Layer 4 of a small transformer language model trained on English Wikipedia (11 layers, counted from 0, width 128).
A neuron's activation on a vector x is SiLU(gate . x) times (in . x), where the dot is the dot product.

Input weights of the MLP neurons that the questions are about. A number n stands for (n - 500) times 0.00078.
n26 gate: 632 306 444 528 575 432 581 616 382 492 297 562 565 710 512 607 394 336 685 531 446 314 377 213 441 407 484 664 395 288 447 466 508 313 391 367 317 453 774 492 607 748 265 256 549 321 320 434 463 624 636 549 645 661 395 467 613 522 612 488 513 517 314 512 633 710 814 330 572 480 419 558 625 508 546 577 389 500 544 650 483 679 123 564 374 548 754 578 734 563 703 316 496 566 535 684 346 727 447 433 569 675 653 556 353 727 396 317 403 631 426 519 363 504 672 666 543 668 646 455 583 402 432 516 547 545 268 512
n37 gate: 542 537 404 429 603 537 389 514 204 729 422 555 518 542 399 465 595 491 733 384 680 339 478 468 518 703 478 893 555 305 509 453 652 563 368 594 262 355 615 630 542 614 389 38 575 360 663 644 772 601 306 259 500 664 514 87 544 331 366 402 565 537 500 242 590 271 442 358 417 362 553 541 492 505 417 496 446 348 556 449 491 595 430 329 281 792 557 434 546 546 772 527 386 481 144 326 573 663 316 451 607 287 478 360 613 738 519 297 578 639 196 333 476 451 165 401 521 746 398 491 545 431 314 442 620 473 500 688
n79 gate: 862 148 775 469 435 262 464 262 389 654 365 632 558 334 482 819 625 650 196 203 573 542 635 373 598 586 608 347 458 523 633 348 509 550 454 742 605 557 628 224 373 620 412 486 352 423 410 436 419 474 239 337 478 543 802 500 482 281 509 427 701 523 595 320 331 296 455 246 342 230 469 650 651 711 546 447 658 408 513 401 726 614 310 594 635 466 447 448 542 485 424 509 698 488 607 813 578 453 650 460 645 444 327 784 590 403 447 482 300 710 626 724 621 446 360 648 298 590 525 509 500 280 542 253 656 581 648 478
n118 gate: 558 509 646 436 529 692 384 609 227 561 594 553 444 600 308 638 576 403 591 635 465 504 319 692 554 717 457 624 584 627 564 495 446 622 363 382 534 97 778 739 459 821 505 513 496 566 924 613 341 377 478 513 409 465 463 752 398 728 534 488 469 703 783 620 662 496 397 472 549 492 299 347 320 790 184 445 755 538 538 528 779 601 538 603 438 495 551 482 515 504 414 306 575 526 822 525 162 568 261 500 539 522 568 458 464 553 670 370 549 578 228 302 495 287 600 521 438 375 453 530 491 222 408 556 571 393 531 216
n130 gate: 402 477 333 629 123 351 669 655 111 608 375 797 460 740 669 609 645 430 423 553 364 653 419 728 426 772 379 831 666 782 261 410 616 768 363 594 784 561 573 455 406 429 694 587 522 568 392 446 616 487 338 424 603 493 490 468 372 775 749 329 556 482 234 263 459 653 513 724 491 222 447 541 617 431 565 606 639 483 478 540 425 670 663 542 340 654 668 467 661 626 524 372 390 489 665 491 517 191 450 372 597 397 809 562 448 620 362 439 454 198 451 563 514 455 644 613 376 392 660 464 695 542 425 482 444 500 588 399
n183 gate: 885 609 558 513 414 491 677 534 545 304 399 540 292 545 647 726 221 413 389 638 474 583 597 531 329 452 665 522 626 478 500 433 460 392 500 281 711 482 719 735 332 541 316 382 314 758 398 517 262 589 733 500 545 585 690 372 680 626 868 587 438 313 496 352 599 457 741 495 500 586 458 328 468 331 609 408 474 227 599 701 575 512 567 398 684 614 541 437 399 627 343 426 574 373 376 375 594 402 368 528 453 473 538 630 330 565 491 558 566 522 440 424 743 479 495 607 557 411 714 279 250 368 547 627 214 867 496 621
n201 gate: 490 515 420 477 627 701 406 447 626 457 646 321 302 386 668 198 360 380 277 505 629 520 434 650 617 518 802 669 558 974 365 346 735 419 553 788 573 475 788 576 200 655 838 892 401 473 515 271 797 388 544 358 591 470 369 495 509 684 495 533 564 558 680 618 404 429 293 641 587 495 565 829 382 611 296 253 524 518 349 512 785 615 310 627 281 728 359 411 440 616 545 461 370 323 551 560 254 579 329 521 486 682 477 421 669 340 535 628 519 203 316 390 652 476 703 267 352 538 491 585 266 451 355 533 309 491 223 528
n209 gate: 518 504 314 676 476 692 651 654 618 555 334 560 614 381 383 435 512 356 674 195 436 605 424 496 456 648 572 747 617 376 525 265 583 444 323 540 791 403 500 364 588 446 660 742 534 324 712 372 593 556 347 466 670 490 621 364 417 812 566 491 395 599 723 588 393 424 403 392 678 639 366 743 653 741 530 629 196 471 668 466 438 360 541 789 370 595 401 411 586 471 576 401 711 536 523 455 394 235 572 491 561 553 375 359 776 262 509 594 639 303 741 140 491 534 589 586 737 453 686 597 543 706 461 563 614 542 461 670
n226 gate: 353 593 825 491 380 807 474 526 404 211 664 642 500 783 589 496 520 466 784 440 444 713 521 539 425 423 526 628 579 609 580 649 464 326 504 635 400 433 430 405 674 468 514 329 287 618 303 500 569 313 496 491 319 318 464 711 336 618 571 576 584 592 654 419 226 776 632 714 566 678 687 188 420 513 535 661 770 400 421 524 366 421 374 371 558 610 633 329 164 646 432 408 426 555 477 337 434 191 573 735 549 411 504 327 672 434 523 625 699 370 539 508 551 685 884 707 308 504 366 564 387 482 572 491 401 517 443 618
n233 gate: 675 447 641 526 342 763 795 687 123 405 757 533 461 500 487 517 285 412 802 435 400 349 642 488 469 545 650 526 606 395 737 622 580 278 211 396 554 586 570 254 334 587 370 399 581 361 437 548 461 488 256 573 434 600 569 379 551 418 513 433 504 650 586 603 435 418 675 358 270 404 470 383 608 461 451 470 655 421 629 643 155 416 694 201 459 578 500 550 236 321 695 641 575 346 412 592 558 320 198 208 590 411 623 500 663 619 409 613 682 589 560 589 546 189 581 587 324 633 650 633 500 611 508 560 417 474 650 656
n243 gate: 607 341 320 457 541 656 466 478 541 444 597 374 675 541 670 567 560 416 418 287 617 629 551 535 229 642 560 522 425 661 170 505 433 743 421 374 379 306 500 642 424 541 560 658 530 663 370 496 723 439 442 650 492 476 299 422 357 106 567 536 456 698 350 487 678 379 628 244 624 529 555 578 831 871 513 555 479 387 404 538 321 462 597 322 405 749 491 622 394 668 310 588 386 339 500 215 496 392 349 524 459 491 458 559 387 500 787 250 535 733 320 199 713 483 358 807 582 246 618 581 378 549 568 564 467 381 571 559
n248 gate: 596 629 472 383 613 457 512 453 392 416 582 286 642 526 599 585 585 602 719 184 428 937 571 119 413 591 600 444 461 713 393 430 708 402 278 504 374 513 399 307 557 611 709 564 421 691 557 343 542 417 396 735 307 567 478 441 459 553 406 586 370 599 535 487 445 639 525 291 832 686 405 508 585 551 384 492 567 488 537 466 831 618 406 578 460 707 352 553 429 407 491 431 688 347 708 246 468 264 252 408 504 635 360 488 451 853 709 293 552 663 462 351 459 525 606 423 552 571 596 525 267 583 387 267 613 442 483 537
n254 gate: 296 427 439 662 391 336 533 403 255 429 651 618 425 618 484 649 550 529 525 576 462 599 192 504 526 607 525 436 577 720 294 469 327 589 585 395 459 487 586 496 704 659 310 231 297 294 735 428 546 516 310 412 368 423 469 458 635 434 520 426 422 538 372 367 669 684 761 358 659 665 624 744 454 407 655 664 404 772 601 575 483 792 610 548 552 540 607 377 550 582 575 551 317 624 414 708 476 339 224 715 560 569 430 590 482 607 389 197 577 486 558 527 356 504 951 569 464 433 500 388 492 561 206 728 279 636 581 357
n283 gate: 600 688 392 364 187 580 350 565 500 500 623 634 559 524 518 832 259 496 583 761 542 812 482 305 453 721 459 533 509 449 428 735 623 301 383 476 642 145 524 482 529 587 614 434 345 526 787 551 518 526 330 738 272 343 393 454 294 587 611 349 500 612 336 427 551 303 400 529 589 659 419 597 373 374 110 450 349 816 398 441 543 553 402 547 584 245 485 476 687 329 606 280 626 368 549 603 637 514 624 435 594 63 523 397 649 613 505 309 750 571 418 410 657 362 419 341 470 559 805 222 426 424 606 346 540 740 664 626
n312 gate: 587 500 453 394 830 548 587 594 579 370 595 548 574 258 559 500 564 428 713 470 159 658 601 420 347 399 551 491 656 491 623 645 495 500 703 485 320 389 452 477 514 613 610 571 312 671 394 430 652 259 414 574 447 604 741 333 700 451 792 458 605 576 344 491 336 389 537 539 628 313 665 556 341 618 262 336 602 311 567 635 784 688 247 428 518 738 185 432 606 677 325 500 726 547 440 518 598 201 662 490 699 361 441 559 739 704 260 303 505 596 190 690 798 491 719 420 359 694 568 565 500 194 401 349 296 527 747 699
n26 in: 689 504 472 672 226 197 480 387 540 496 525 364 578 552 386 632 443 882 310 593 300 411 656 365 389 477 553 238 259 554 532 522 619 583 458 344 320 699 504 678 723 614 554 458 291 465 276 662 537 746 474 331 449 589 377 450 670 665 392 454 568 508 648 479 592 314 520 504 449 472 410 488 424 550 661 585 389 116 456 704 363 376 399 402 460 615 333 400 507 423 617 538 857 553 633 335 432 393 645 735 524 693 857 682 500 699 601 480 381 564 414 608 620 426 577 428 430 533 511 340 533 440 420 545 555 626 399 343
n37 in: 535 315 255 511 521 649 624 541 591 526 409 552 386 342 383 382 793 464 496 274 660 344 393 594 599 402 522 662 492 175 634 585 481 411 252 473 446 535 399 230 757 445 408 534 537 430 512 682 191 563 462 504 489 447 265 552 558 294 500 549 424 349 815 683 783 563 493 649 470 447 474 433 374 597 409 420 684 425 432 488 650 529 561 389 358 623 602 411 444 403 554 515 526 635 591 414 290 519 585 407 525 473 362 467 628 530 547 621 576 414 412 500 627 293 561 297 584 592 375 570 526 408 336 467 433 401 375 601
n79 in: 479 555 324 484 714 615 622 766 324 529 394 551 516 418 264 588 523 580 554 580 405 483 365 575 627 675 635 382 298 425 395 612 789 550 584 453 488 366 638 677 701 579 353 428 431 371 332 508 664 504 661 212 532 487 474 479 536 296 408 610 551 521 187 406 354 562 488 299 690 814 366 836 466 425 572 464 664 428 568 590 470 480 194 257 488 487 614 427 619 325 669 559 454 525 651 392 587 521 232 221 524 581 698 621 275 635 552 301 555 337 286 454 588 368 554 496 609 660 579 201 521 462 588 418 540 276 445 431
n118 in: 504 872 735 534 463 680 435 535 620 450 436 631 508 508 652 612 493 421 643 346 477 305 415 374 580 314 546 595 279 238 295 488 468 559 551 411 500 625 387 581 621 316 567 496 492 324 839 555 535 467 723 797 482 497 541 411 424 565 579 467 656 338 610 565 457 260 427 422 437 623 431 364 518 449 325 701 434 305 564 619 179 350 368 648 504 343 603 301 441 441 350 354 571 149 384 534 563 580 376 492 472 588 519 655 533 476 435 691 456 427 488 774 583 341 543 455 511 562 454 315 531 416 532 592 455 427 445 613
n130 in: 357 714 327 258 738 480 578 615 475 567 476 333 215 500 372 591 616 558 137 487 345 683 387 447 443 560 273 432 480 556 573 364 386 393 240 409 675 467 402 673 668 450 615 524 730 507 319 219 629 678 143 480 492 528 563 630 770 413 580 569 654 524 641 555 532 669 824 341 447 576 512 448 351 464 528 531 751 565 447 577 504 645 596 524 451 466 617 595 453 370 570 464 336 560 369 339 417 492 559 612 519 627 527 604 512 794 525 378 553 524 657 430 627 449 669 477 575 579 399 543 643 573 562 430 341 613 403 342
n183 in: 500 541 460 465 576 467 520 612 318 524 516 302 618 537 547 565 416 508 266 517 536 557 555 478 422 504 614 540 698 773 586 421 619 664 766 670 607 351 700 381 253 643 453 314 700 582 463 440 342 287 655 425 549 465 466 349 609 512 577 547 308 176 483 697 468 254 531 655 264 653 492 376 313 705 447 453 397 623 596 458 722 465 419 578 805 195 757 562 423 634 554 359 488 513 312 620 519 463 389 604 468 422 586 473 442 427 332 531 569 524 417 374 755 361 408 500 485 377 721 295 484 312 584 524 356 770 581 605
n201 in: 632 512 822 382 599 705 374 588 220 532 328 620 322 467 574 335 544 589 504 671 608 430 753 410 402 425 460 646 707 327 652 666 492 303 500 488 596 683 524 679 360 349 320 277 591 421 566 440 464 384 176 417 682 471 428 305 465 345 604 464 767 541 538 516 556 588 201 479 704 309 386 552 585 339 512 477 460 369 750 378 649 746 438 479 481 534 335 450 564 527 663 496 334 449 543 214 397 500 448 370 475 554 379 516 563 533 782 323 410 568 583 426 590 341 714 481 278 746 500 567 484 553 460 429 340 555 455 605
n209 in: 590 241 265 449 496 423 391 452 563 689 459 638 453 537 659 382 405 462 488 411 222 541 371 700 533 437 578 585 415 472 574 789 276 548 243 389 515 409 362 500 693 684 440 637 367 384 545 472 618 630 719 665 315 393 471 330 705 616 370 666 602 544 458 496 508 709 535 575 807 785 484 468 318 712 346 682 516 511 385 644 349 347 615 553 674 551 626 496 383 510 566 347 556 477 508 454 565 336 516 603 492 619 237 585 334 492 433 405 476 520 508 445 272 571 600 496 466 429 468 241 341 647 537 559 859 605 536 477
n226 in: 565 444 429 609 542 447 527 496 294 398 354 515 531 545 461 508 536 400 445 254 706 695 191 443 520 653 457 605 504 560 504 512 394 524 824 376 408 475 436 484 463 425 755 468 473 507 750 393 692 526 504 590 673 547 425 622 477 454 756 353 553 327 371 453 174 563 406 596 565 511 566 603 536 712 464 651 480 500 618 602 447 229 623 382 561 521 387 232 597 290 318 592 680 864 665 446 455 570 362 664 521 410 601 809 504 327 538 580 419 307 406 592 525 638 361 288 418 402 464 351 615 463 504 586 356 570 573 342
n233 in: 413 342 335 671 496 424 598 585 449 339 379 459 511 443 608 525 466 521 471 705 507 613 536 463 470 361 580 609 642 385 561 550 659 160 358 327 525 374 629 361 492 706 666 493 540 604 787 522 606 535 606 504 612 342 636 449 374 496 575 541 368 560 512 536 433 518 184 535 368 408 605 386 680 295 530 594 416 546 475 530 626 610 679 447 567 445 445 646 547 456 450 661 545 712 299 393 299 843 383 660 470 435 608 453 338 601 364 496 711 481 405 476 382 603 661 394 542 474 500 544 422 557 707 471 278 232 669 547
n243 in: 397 237 472 360 468 504 393 575 213 824 841 379 339 526 447 232 374 415 558 415 684 812 648 575 419 512 418 487 847 601 541 418 633 521 365 504 628 465 621 392 345 605 719 288 463 527 496 354 669 563 491 533 338 500 513 591 415 378 452 526 444 530 552 80 462 579 459 421 411 532 570 608 331 794 398 638 430 363 793 520 474 492 573 479 412 451 425 365 570 662 526 479 466 507 821 492 672 254 371 468 510 655 463 305 191 504 368 352 483 678 306 535 456 400 445 696 535 322 557 529 784 539 588 681 504 541 581 472
n248 in: 369 342 451 281 462 549 574 420 664 389 703 269 649 389 461 565 682 473 370 334 289 683 598 146 748 396 508 439 452 760 453 488 529 361 556 397 485 644 422 583 812 517 551 698 523 377 644 568 492 366 288 508 458 443 194 516 678 521 446 580 533 480 774 508 675 433 653 508 403 477 395 460 610 404 545 407 539 362 592 446 393 576 408 561 386 576 513 380 466 490 583 186 408 316 496 408 337 607 342 651 538 381 647 523 446 674 454 534 573 527 508 518 737 575 565 462 766 555 183 476 392 635 657 301 708 512 395 465
n254 in: 504 580 429 299 386 561 526 470 382 419 637 430 610 643 467 543 302 586 341 405 455 424 710 617 534 839 566 440 470 698 511 372 592 321 455 368 436 380 411 804 554 547 532 398 419 346 307 433 390 262 523 257 458 541 359 593 580 554 403 448 794 594 749 316 507 567 551 441 466 628 723 742 466 309 534 620 330 335 632 494 285 582 471 458 607 567 449 574 481 469 481 564 376 541 345 586 543 473 407 633 481 439 602 641 333 629 473 564 519 535 408 445 488 667 252 707 595 640 487 599 705 481 247 570 454 515 508 402
n283 in: 648 545 714 704 759 615 524 432 339 544 471 410 303 479 594 546 672 654 587 364 488 524 260 489 614 302 500 710 330 616 597 343 692 500 403 330 293 334 531 425 665 580 183 609 692 567 620 496 508 485 496 405 545 367 538 433 349 450 297 469 418 435 579 732 324 643 555 517 155 324 344 321 493 580 317 628 461 481 492 461 681 573 434 598 530 559 803 247 490 359 562 500 548 567 385 465 428 442 516 232 483 393 411 492 292 496 307 538 626 541 445 478 551 468 722 679 729 437 496 516 640 222 588 704 458 637 760 558
n312 in: 345 653 682 356 617 439 539 595 559 508 524 470 480 282 368 599 489 684 606 737 480 427 633 518 411 559 406 335 448 556 686 512 451 488 612 352 443 381 325 402 541 438 576 560 336 701 574 484 430 481 678 229 474 679 759 429 723 674 546 497 492 761 314 473 302 524 371 462 577 428 504 595 587 600 129 446 535 370 431 385 541 599 477 610 379 550 257 562 794 850 426 592 640 657 293 443 602 525 591 427 519 476 407 481 525 528 488 462 354 581 202 628 867 669 539 663 422 433 482 574 591 472 478 407 462 593 681 508

Each question shows a token from some text and the vector x that enters the MLP there. A number n stands for (n - 500) times 0.02.

"y": 552 531 496 585 495 538 519 503 479 472 498 506 462 522 451 430 510 489 502 516 463 483 491 565 507 473 565 564 485 521 499 447 561 532 465 460 526 414 498 508 492 495 517 458 498 601 494 566 572 555 506 479 554 522 495 508 484 504 539 524 440 524 480 487 501 501 541 515 440 464 566 498 583 507 529 569 504 496 487 486 464 531 545 493 485 482 526 589 481 489 528 401 528 573 551 508 469 511 465 480 142 459 464 509 494 537 454 494 482 500 475 452 453 546 468 508 401 540 502 471 494 559 551 523 490 495 557 510
The neuron with the highest activation: n233

"time": 476 526 515 449 495 503 487 473 479 463 504 546 562 525 493 524 559 454 544 524 538 454 552 447 529 475 443 461 493 493 523 484 492 492 485 475 503 495 456 480 552 499 445 474 510 497 475 465 541 516 523 542 525 546 542 509 469 526 468 448 556 523 494 563 455 520 491 544 538 478 469 509 451 478 460 529 472 469 457 400 473 452 444 585 481 462 482 560 464 398 538 500 492 482 513 526 445 479 505 527 162 525 479 515 437 471 494 445 579 540 561 545 528 413 547 456 565 542 435 546 517 556 519 403 485 420 531 464
Which three neurons fire most, strongest first? n248, n243, n183

" ch": 495 485 558 492 476 502 420 518 562 488 496 422 506 508 488 482 458 472 496 534 519 541 492 505 484 516 468 537 486 477 513 489 487 505 508 555 527 499 461 559 498 523 544 489 542 548 492 496 473 497 476 483 485 513 499 483 533 488 532 515 448 485 497 522 490 584 494 540 512 577 548 545 487 482 511 479 599 543 546 454 427 499 544 458 469 486 485 521 588 534 483 460 502 517 557 545 500 505 492 491 75 444 485 531 474 517 518 525 500 486 468 471 556 499 543 519 506 499 492 457 476 524 449 487 505 505 515 481
The two highest activations, in order: n26, n183

" p": 523 520 473 473 500 535 497 494 506 488 484 415 496 500 565 474 461 513 539 508 524 522 455 492 515 513 481 467 484 537 503 480 515 491 522 500 541 520 446 537 538 479 511 507 528 476 488 453 487 496 465 439 500 467 471 479 451 489 506 480 455 486 514 539 520 512 498 511 475 550 501 509 407 493 471 500 564 503 501 479 448 472 526 444 462 494 511 481 584 571 514 481 493 467 512 541 520 493 476 485 53 452 510 475 480 543 479 498 460 513 487 547 507 536 471 472 509 461 478 485 473 509 444 490 468 526 514 463
The neuron with the highest activation: n233

" I": 502 470 525 561 523 505 541 533 553 447 438 494 536 495 447 509 504 447 502 518 490 523 535 473 519 520 462 485 530 503 499 477 512 561 512 466 418 547 416 461 491 483 474 492 495 546 506 460 536 502 521 501 490 450 498 525 471 498 514 466 464 479 521 456 437 444 490 509 477 449 467 465 506 445 497 467 534 499 527 455 511 525 518 529 485 532 549 513 430 506 519 449 498 491 522 459 556 487 451 430 83 479 501 561 494 523 553 477 487 456 560 454 553 491 527 455 468 476 509 508 483 500 555 479 491 507 502 470
Which three neurons fire most, strongest first? n248, n254, n209

"ting": 535 528 563 472 512 509 513 522 472 521 514 501 483 476 497 439 515 487 575 550 527 459 569 459 496 420 480 437 429 460 583 500 577 524 510 513 495 446 397 478 637 522 470 500 506 467 452 525 503 514 525 482 592 560 504 466 450 510 512 507 472 534 437 571 468 531 404 553 521 525 487 509 439 544 464 533 485 473 431 357 471 482 514 502 469 467 425 558 447 487 469 517 499 438 478 442 423 515 560 509 265 516 454 500 485 526 467 408 544 571 540 552 493 422 498 525 569 533 506 542 546 570 498 546 532 525 534 460
Which three neurons fire most, strongest first? n226, n183, n254

" ": 531 495 496 468 515 494 470 502 495 500 480 503 508 531 488 478 555 499 500 515 485 512 480 473 487 477 470 459 493 509 514 504 519 518 508 511 496 496 337 498 512 518 501 502 476 488 497 487 521 499 506 519 510 449 482 490 521 521 468 452 475 512 490 505 506 491 497 483 497 518 483 506 489 480 488 493 506 487 552 485 499 526 498 483 485 477 503 500 873 518 506 495 513 492 487 512 508 505 493 511 163 495 486 526 496 503 501 458 511 505 475 517 498 489 537 504 482 504 517 481 464 501 502 505 518 491 497 496
The neuron with the highest activation: n312

" he": 485 518 509 527 496 556 589 521 542 505 432 523 569 533 514 494 438 498 465 507 488 499 436 513 562 492 493 505 544 496 558 548 493 539 492 452 502 545 375 495 506 512 552 528 500 573 447 495 507 542 540 435 452 518 537 560 524 489 480 499 501 440 509 410 513 463 546 519 479 528 483 587 494 492 541 452 508 473 569 400 489 545 472 545 525 561 507 480 467 483 479 448 509 521 490 543 557 448 513 492 151 469 486 542 463 539 523 469 471 509 500 482 484 516 556 602 539 538 529 501 521 509 494 505 549 465 454 464
The two highest activations, in order: n233, n201

" its": 505 434 482 479 515 487 458 444 488 484 512 517 541 516 511 478 436 546 504 506 498 510 468 481 467 522 474 514 518 493 561 497 514 501 512 535 478 490 432 489 463 498 527 511 533 488 532 518 548 510 516 436 507 509 499 529 510 522 497 533 500 494 524 526 487 520 541 490 475 495 527 530 486 481 533 477 549 523 525 454 479 484 526 520 507 519 473 492 450 456 488 565 533 464 515 477 519 464 478 473 62 493 501 495 522 510 513 549 473 661 514 512 458 502 559 468 545 497 448 527 526 541 455 522 516 491 495 516
Which neuron fires most, and how strongly? n79, at about 0.32

"un": 498 529 509 495 549 574 499 548 556 534 503 494 421 490 502 534 456 543 441 523 500 534 493 509 475 541 433 574 457 477 491 474 474 530 509 442 462 509 468 537 518 535 589 482 465 545 541 576 428 448 574 554 495 428 532 568 502 500 473 404 539 469 552 478 563 503 480 463 438 501 508 486 402 538 489 486 467 490 417 526 499 449 474 533 437 481 538 473 505 505 456 520 512 572 466 507 480 454 471 419 308 448 485 484 477 476 505 544 557 525 498 502 401 542 486 653 486 475 473 498 582 441 400 633 384 475 454 448
Which neuron fires most, and how strongly? n118, at about 4.4

"n": 502 488 468 479 523 476 510 484 499 602 450 481 422 468 493 532 503 488 437 517 552 408 480 552 530 565 475 536 504 447 512 435 508 455 510 481 483 474 416 445 505 625 527 454 565 518 499 523 500 498 411 495 515 445 509 528 524 455 425 464 456 490 457 379 505 536 526 522 472 479 455 460 456 490 502 498 506 487 491 440 535 528 538 528 552 378 538 533 504 522 550 529 495 545 463 515 483 440 540 572 268 439 528 549 512 506 526 582 555 450 441 487 489 436 440 633 503 512 478 485 609 475 447 575 518 508 437 486
The neuron with the highest activation: n37

" York": 477 488 474 477 461 528 489 477 490 494 495 511 461 531 517 478 501 519 507 502 487 463 525 478 528 442 497 472 515 512 481 528 474 489 561 522 500 504 523 442 509 505 418 467 412 562 421 583 505 480 509 484 485 476 518 456 451 501 445 444 539 519 534 507 575 483 555 515 469 561 480 535 525 521 564 492 517 450 546 475 471 528 524 477 431 505 478 507 518 406 511 547 548 528 540 479 502 542 481 510 134 485 513 480 443 460 500 554 526 447 616 586 549 473 498 486 448 446 536 523 543 516 590 552 498 462 504 482
Which three neurons fire most, strongest first? n130, n209, n312

"ell": 551 437 470 492 430 472 482 526 591 577 519 478 490 491 537 485 471 425 509 509 539 494 524 486 521 457 538 523 420 420 576 425 472 444 465 444 458 458 419 441 502 514 509 481 526 511 478 556 482 495 549 430 471 522 486 497 502 428 473 446 493 597 458 566 472 450 427 584 476 500 476 507 468 431 551 496 493 528 491 419 574 477 447 570 509 502 513 539 486 522 531 568 501 509 532 496 517 578 560 521 194 455 525 521 471 494 465 480 500 551 486 418 511 474 420 474 479 559 450 497 501 525 517 517 486 514 474 499
The neuron with the highest activation: n37

" Jo": 505 532 485 504 509 436 514 480 473 482 526 499 462 529 520 486 438 498 490 504 496 512 476 491 514 477 472 554 481 480 475 481 535 501 550 534 527 510 421 518 481 509 474 473 493 469 451 483 513 488 499 490 504 391 460 520 451 489 548 444 481 496 517 463 470 505 504 493 524 469 477 523 490 487 496 496 539 470 547 419 475 504 513 472 527 483 495 541 497 587 440 477 459 550 460 538 567 454 477 520 81 445 454 585 538 550 527 486 520 443 540 493 507 469 479 441 486 461 471 478 457 532 486 518 486 468 505 487
Which three neurons fire most, strongest first? n254, n226, n26

" d": 580 544 503 485 464 508 481 523 550 518 472 418 480 502 490 502 461 522 476 490 515 504 459 483 525 530 500 522 447 476 488 518 517 549 433 491 525 481 403 541 503 507 522 509 514 492 491 439 434 504 527 475 474 492 531 485 495 476 533 514 477 446 550 527 507 490 416 456 489 573 509 443 455 476 413 465 562 541 560 471 474 495 512 537 556 420 480 522 577 516 474 421 460 508 502 498 462 564 494 503 111 444 483 494 452 533 536 485 481 473 542 502 532 486 543 505 528 471 476 477 506 524 497 501 500 476 576 498
The neuron with the highest activation: n118

"ri": 500 566 474 486 477 580 420 490 531 512 492 508 477 528 542 517 474 554 475 469 582 522 524 575 467 440 432 491 514 507 527 431 517 531 546 508 464 442 422 514 522 507 512 620 579 463 532 474 490 485 505 502 429 442 494 470 523 512 480 505 441 453 479 456 430 480 420 478 449 483 493 520 552 514 519 559 491 529 544 410 500 588 465 570 555 458 440 519 467 439 574 554 437 555 508 630 623 500 600 498 307 490 488 574 472 466 479 609 473 505 558 543 499 504 484 536 534 440 559 430 506 471 434 463 534 469 529 501
The neuron with the highest activation: n283

"et": 491 474 433 453 468 563 462 436 530 512 506 506 462 492 500 488 510 547 524 525 519 530 498 492 495 540 523 433 488 438 537 451 470 478 478 431 533 472 573 472 504 485 501 507 513 511 485 591 489 532 532 551 486 439 470 522 547 500 482 478 561 434 512 433 452 416 493 532 474 595 456 454 504 491 629 519 490 436 481 534 425 551 512 589 548 505 486 514 575 400 541 421 480 497 494 534 537 491 504 454 187 533 439 512 562 481 488 530 499 527 495 544 493 423 541 433 503 549 514 499 479 480 497 464 497 495 431 442
Which neuron fires most, and how strongly? n312, at about 0.39

" fa": 487 508 486 484 480 524 525 505 549 478 478 452 529 499 538 479 426 578 480 488 550 522 454 453 462 510 483 561 507 488 517 467 508 522 472 516 529 497 420 572 486 437 457 524 503 470 518 482 486 452 483 504 480 444 530 522 517 514 530 440 459 466 503 531 530 484 514 546 490 508 515 561 538 530 369 521 494 529 475 438 483 494 521 498 468 474 500 515 553 529 510 547 450 471 533 539 513 447 501 456 82 487 498 525 534 467 477 476 472 516 519 483 550 515 501 535 510 480 491 445 525 473 486 533 480 492 493 490
The two highest activations, in order: n283, n26

" one": 487 443 463 445 425 541 499 443 503 522 474 551 501 467 466 519 468 515 510 504 516 482 504 487 491 489 411 503 531 488 554 480 448 478 489 552 534 497 434 517 462 488 433 516 494 459 477 511 571 500 492 554 554 583 477 510 432 487 451 449 422 461 513 435 526 533 498 521 492 426 548 477 477 464 490 528 504 502 580 437 487 504 477 454 477 512 460 463 462 454 509 520 465 465 565 471 535 515 539 459 129 515 516 562 482 522 500 427 453 567 498 492 462 500 574 458 519 549 477 502 544 529 537 527 511 539 491 494
Which neuron fires most, and how strongly? n183, at about 0.54

" Union": 489 488 487 519 512 523 493 527 502 489 519 497 501 576 503 476 483 537 487 469 457 501 534 426 563 510 508 465 491 542 481 497 458 498 480 479 528 525 564 476 516 491 519 526 471 521 521 553 481 481 484 523 565 473 503 498 500 541 485 484 503 495 515 516 486 472 536 505 489 521 477 487 489 471 568 548 491 470 525 490 439 556 480 505 453 458 522 461 539 424 500 517 471 528 529 491 517 492 499 480 44 494 519 523 501 510 532 537 492 469 563 548 507 499 483 520 499 518 449 528 555 516 531 496 455 470 475 505
Which neuron fires most, and how strongly? n312, at about 0.21

" 12": 578 496 527 455 473 407 457 502 468 499 467 442 514 503 480 515 515 528 463 509 473 462 496 479 515 458 495 446 537 487 464 497 560 500 497 563 489 523 417 553 572 487 436 457 514 461 495 542 538 564 531 483 563 643 507 446 431 473 470 393 479 471 496 410 559 479 522 502 479 524 479 489 547 462 516 479 513 490 534 480 563 479 484 405 494 503 502 498 471 474 521 566 521 550 514 559 529 515 493 530 182 494 430 526 501 560 489 504 510 466 475 600 521 496 450 545 439 493 535 477 488 520 519 529 458 510 461 413
The neuron with the highest activation: n79

" leader": 519 507 494 503 443 472 551 496 473 522 498 499 559 490 531 527 558 511 478 495 449 485 479 457 508 446 478 495 485 501 521 493 461 473 527 533 532 514 492 473 479 486 458 476 504 505 552 494 489 450 441 527 547 574 530 467 490 502 486 423 506 493 450 451 535 505 447 497 502 473 503 508 512 464 501 534 493 475 491 397 493 548 540 565 441 422 469 481 553 498 455 463 463 515 546 536 472 458 506 541 96 471 544 551 486 531 531 528 480 487 516 497 509 529 494 492 470 459 485 518 577 481 518 513 382 519 524 460
Which neuron fires most, and how strongly? n209, at about 0.45

" the": 535 456 473 491 497 466 517 508 477 501 489 529 551 505 467 466 433 524 522 517 505 500 460 469 496 502 465 500 508 511 512 494 521 504 495 506 500 464 456 494 485 498 526 495 495 470 514 509 549 536 519 500 448 469 503 527 472 496 466 539 472 518 471 494 552 501 529 513 534 469 511 494 494 459 501 491 495 498 489 503 506 495 475 489 485 498 511 505 516 486 505 498 508 458 511 461 522 468 508 481 36 465 517 586 540 484 523 554 482 651 497 526 474 522 544 486 529 472 459 523 474 517 466 502 508 520 515 506
The neuron with the highest activation: n130

"th": 601 455 417 506 516 525 495 510 517 498 550 540 452 495 514 419 451 488 552 486 518 507 524 506 570 454 470 457 461 497 425 500 482 462 474 484 538 465 519 492 547 503 516 525 460 441 525 521 517 529 554 483 445 536 516 536 471 561 447 496 467 493 496 448 481 577 474 569 519 496 527 523 475 468 447 544 449 475 559 511 574 518 460 519 446 518 560 529 516 439 503 555 494 501 488 469 499 513 539 503 119 489 503 539 482 469 453 483 495 536 447 483 527 504 529 438 505 498 504 486 478 570 513 434 498 561 521 500
Which neuron fires most, and how strongly? n283, at about 0.46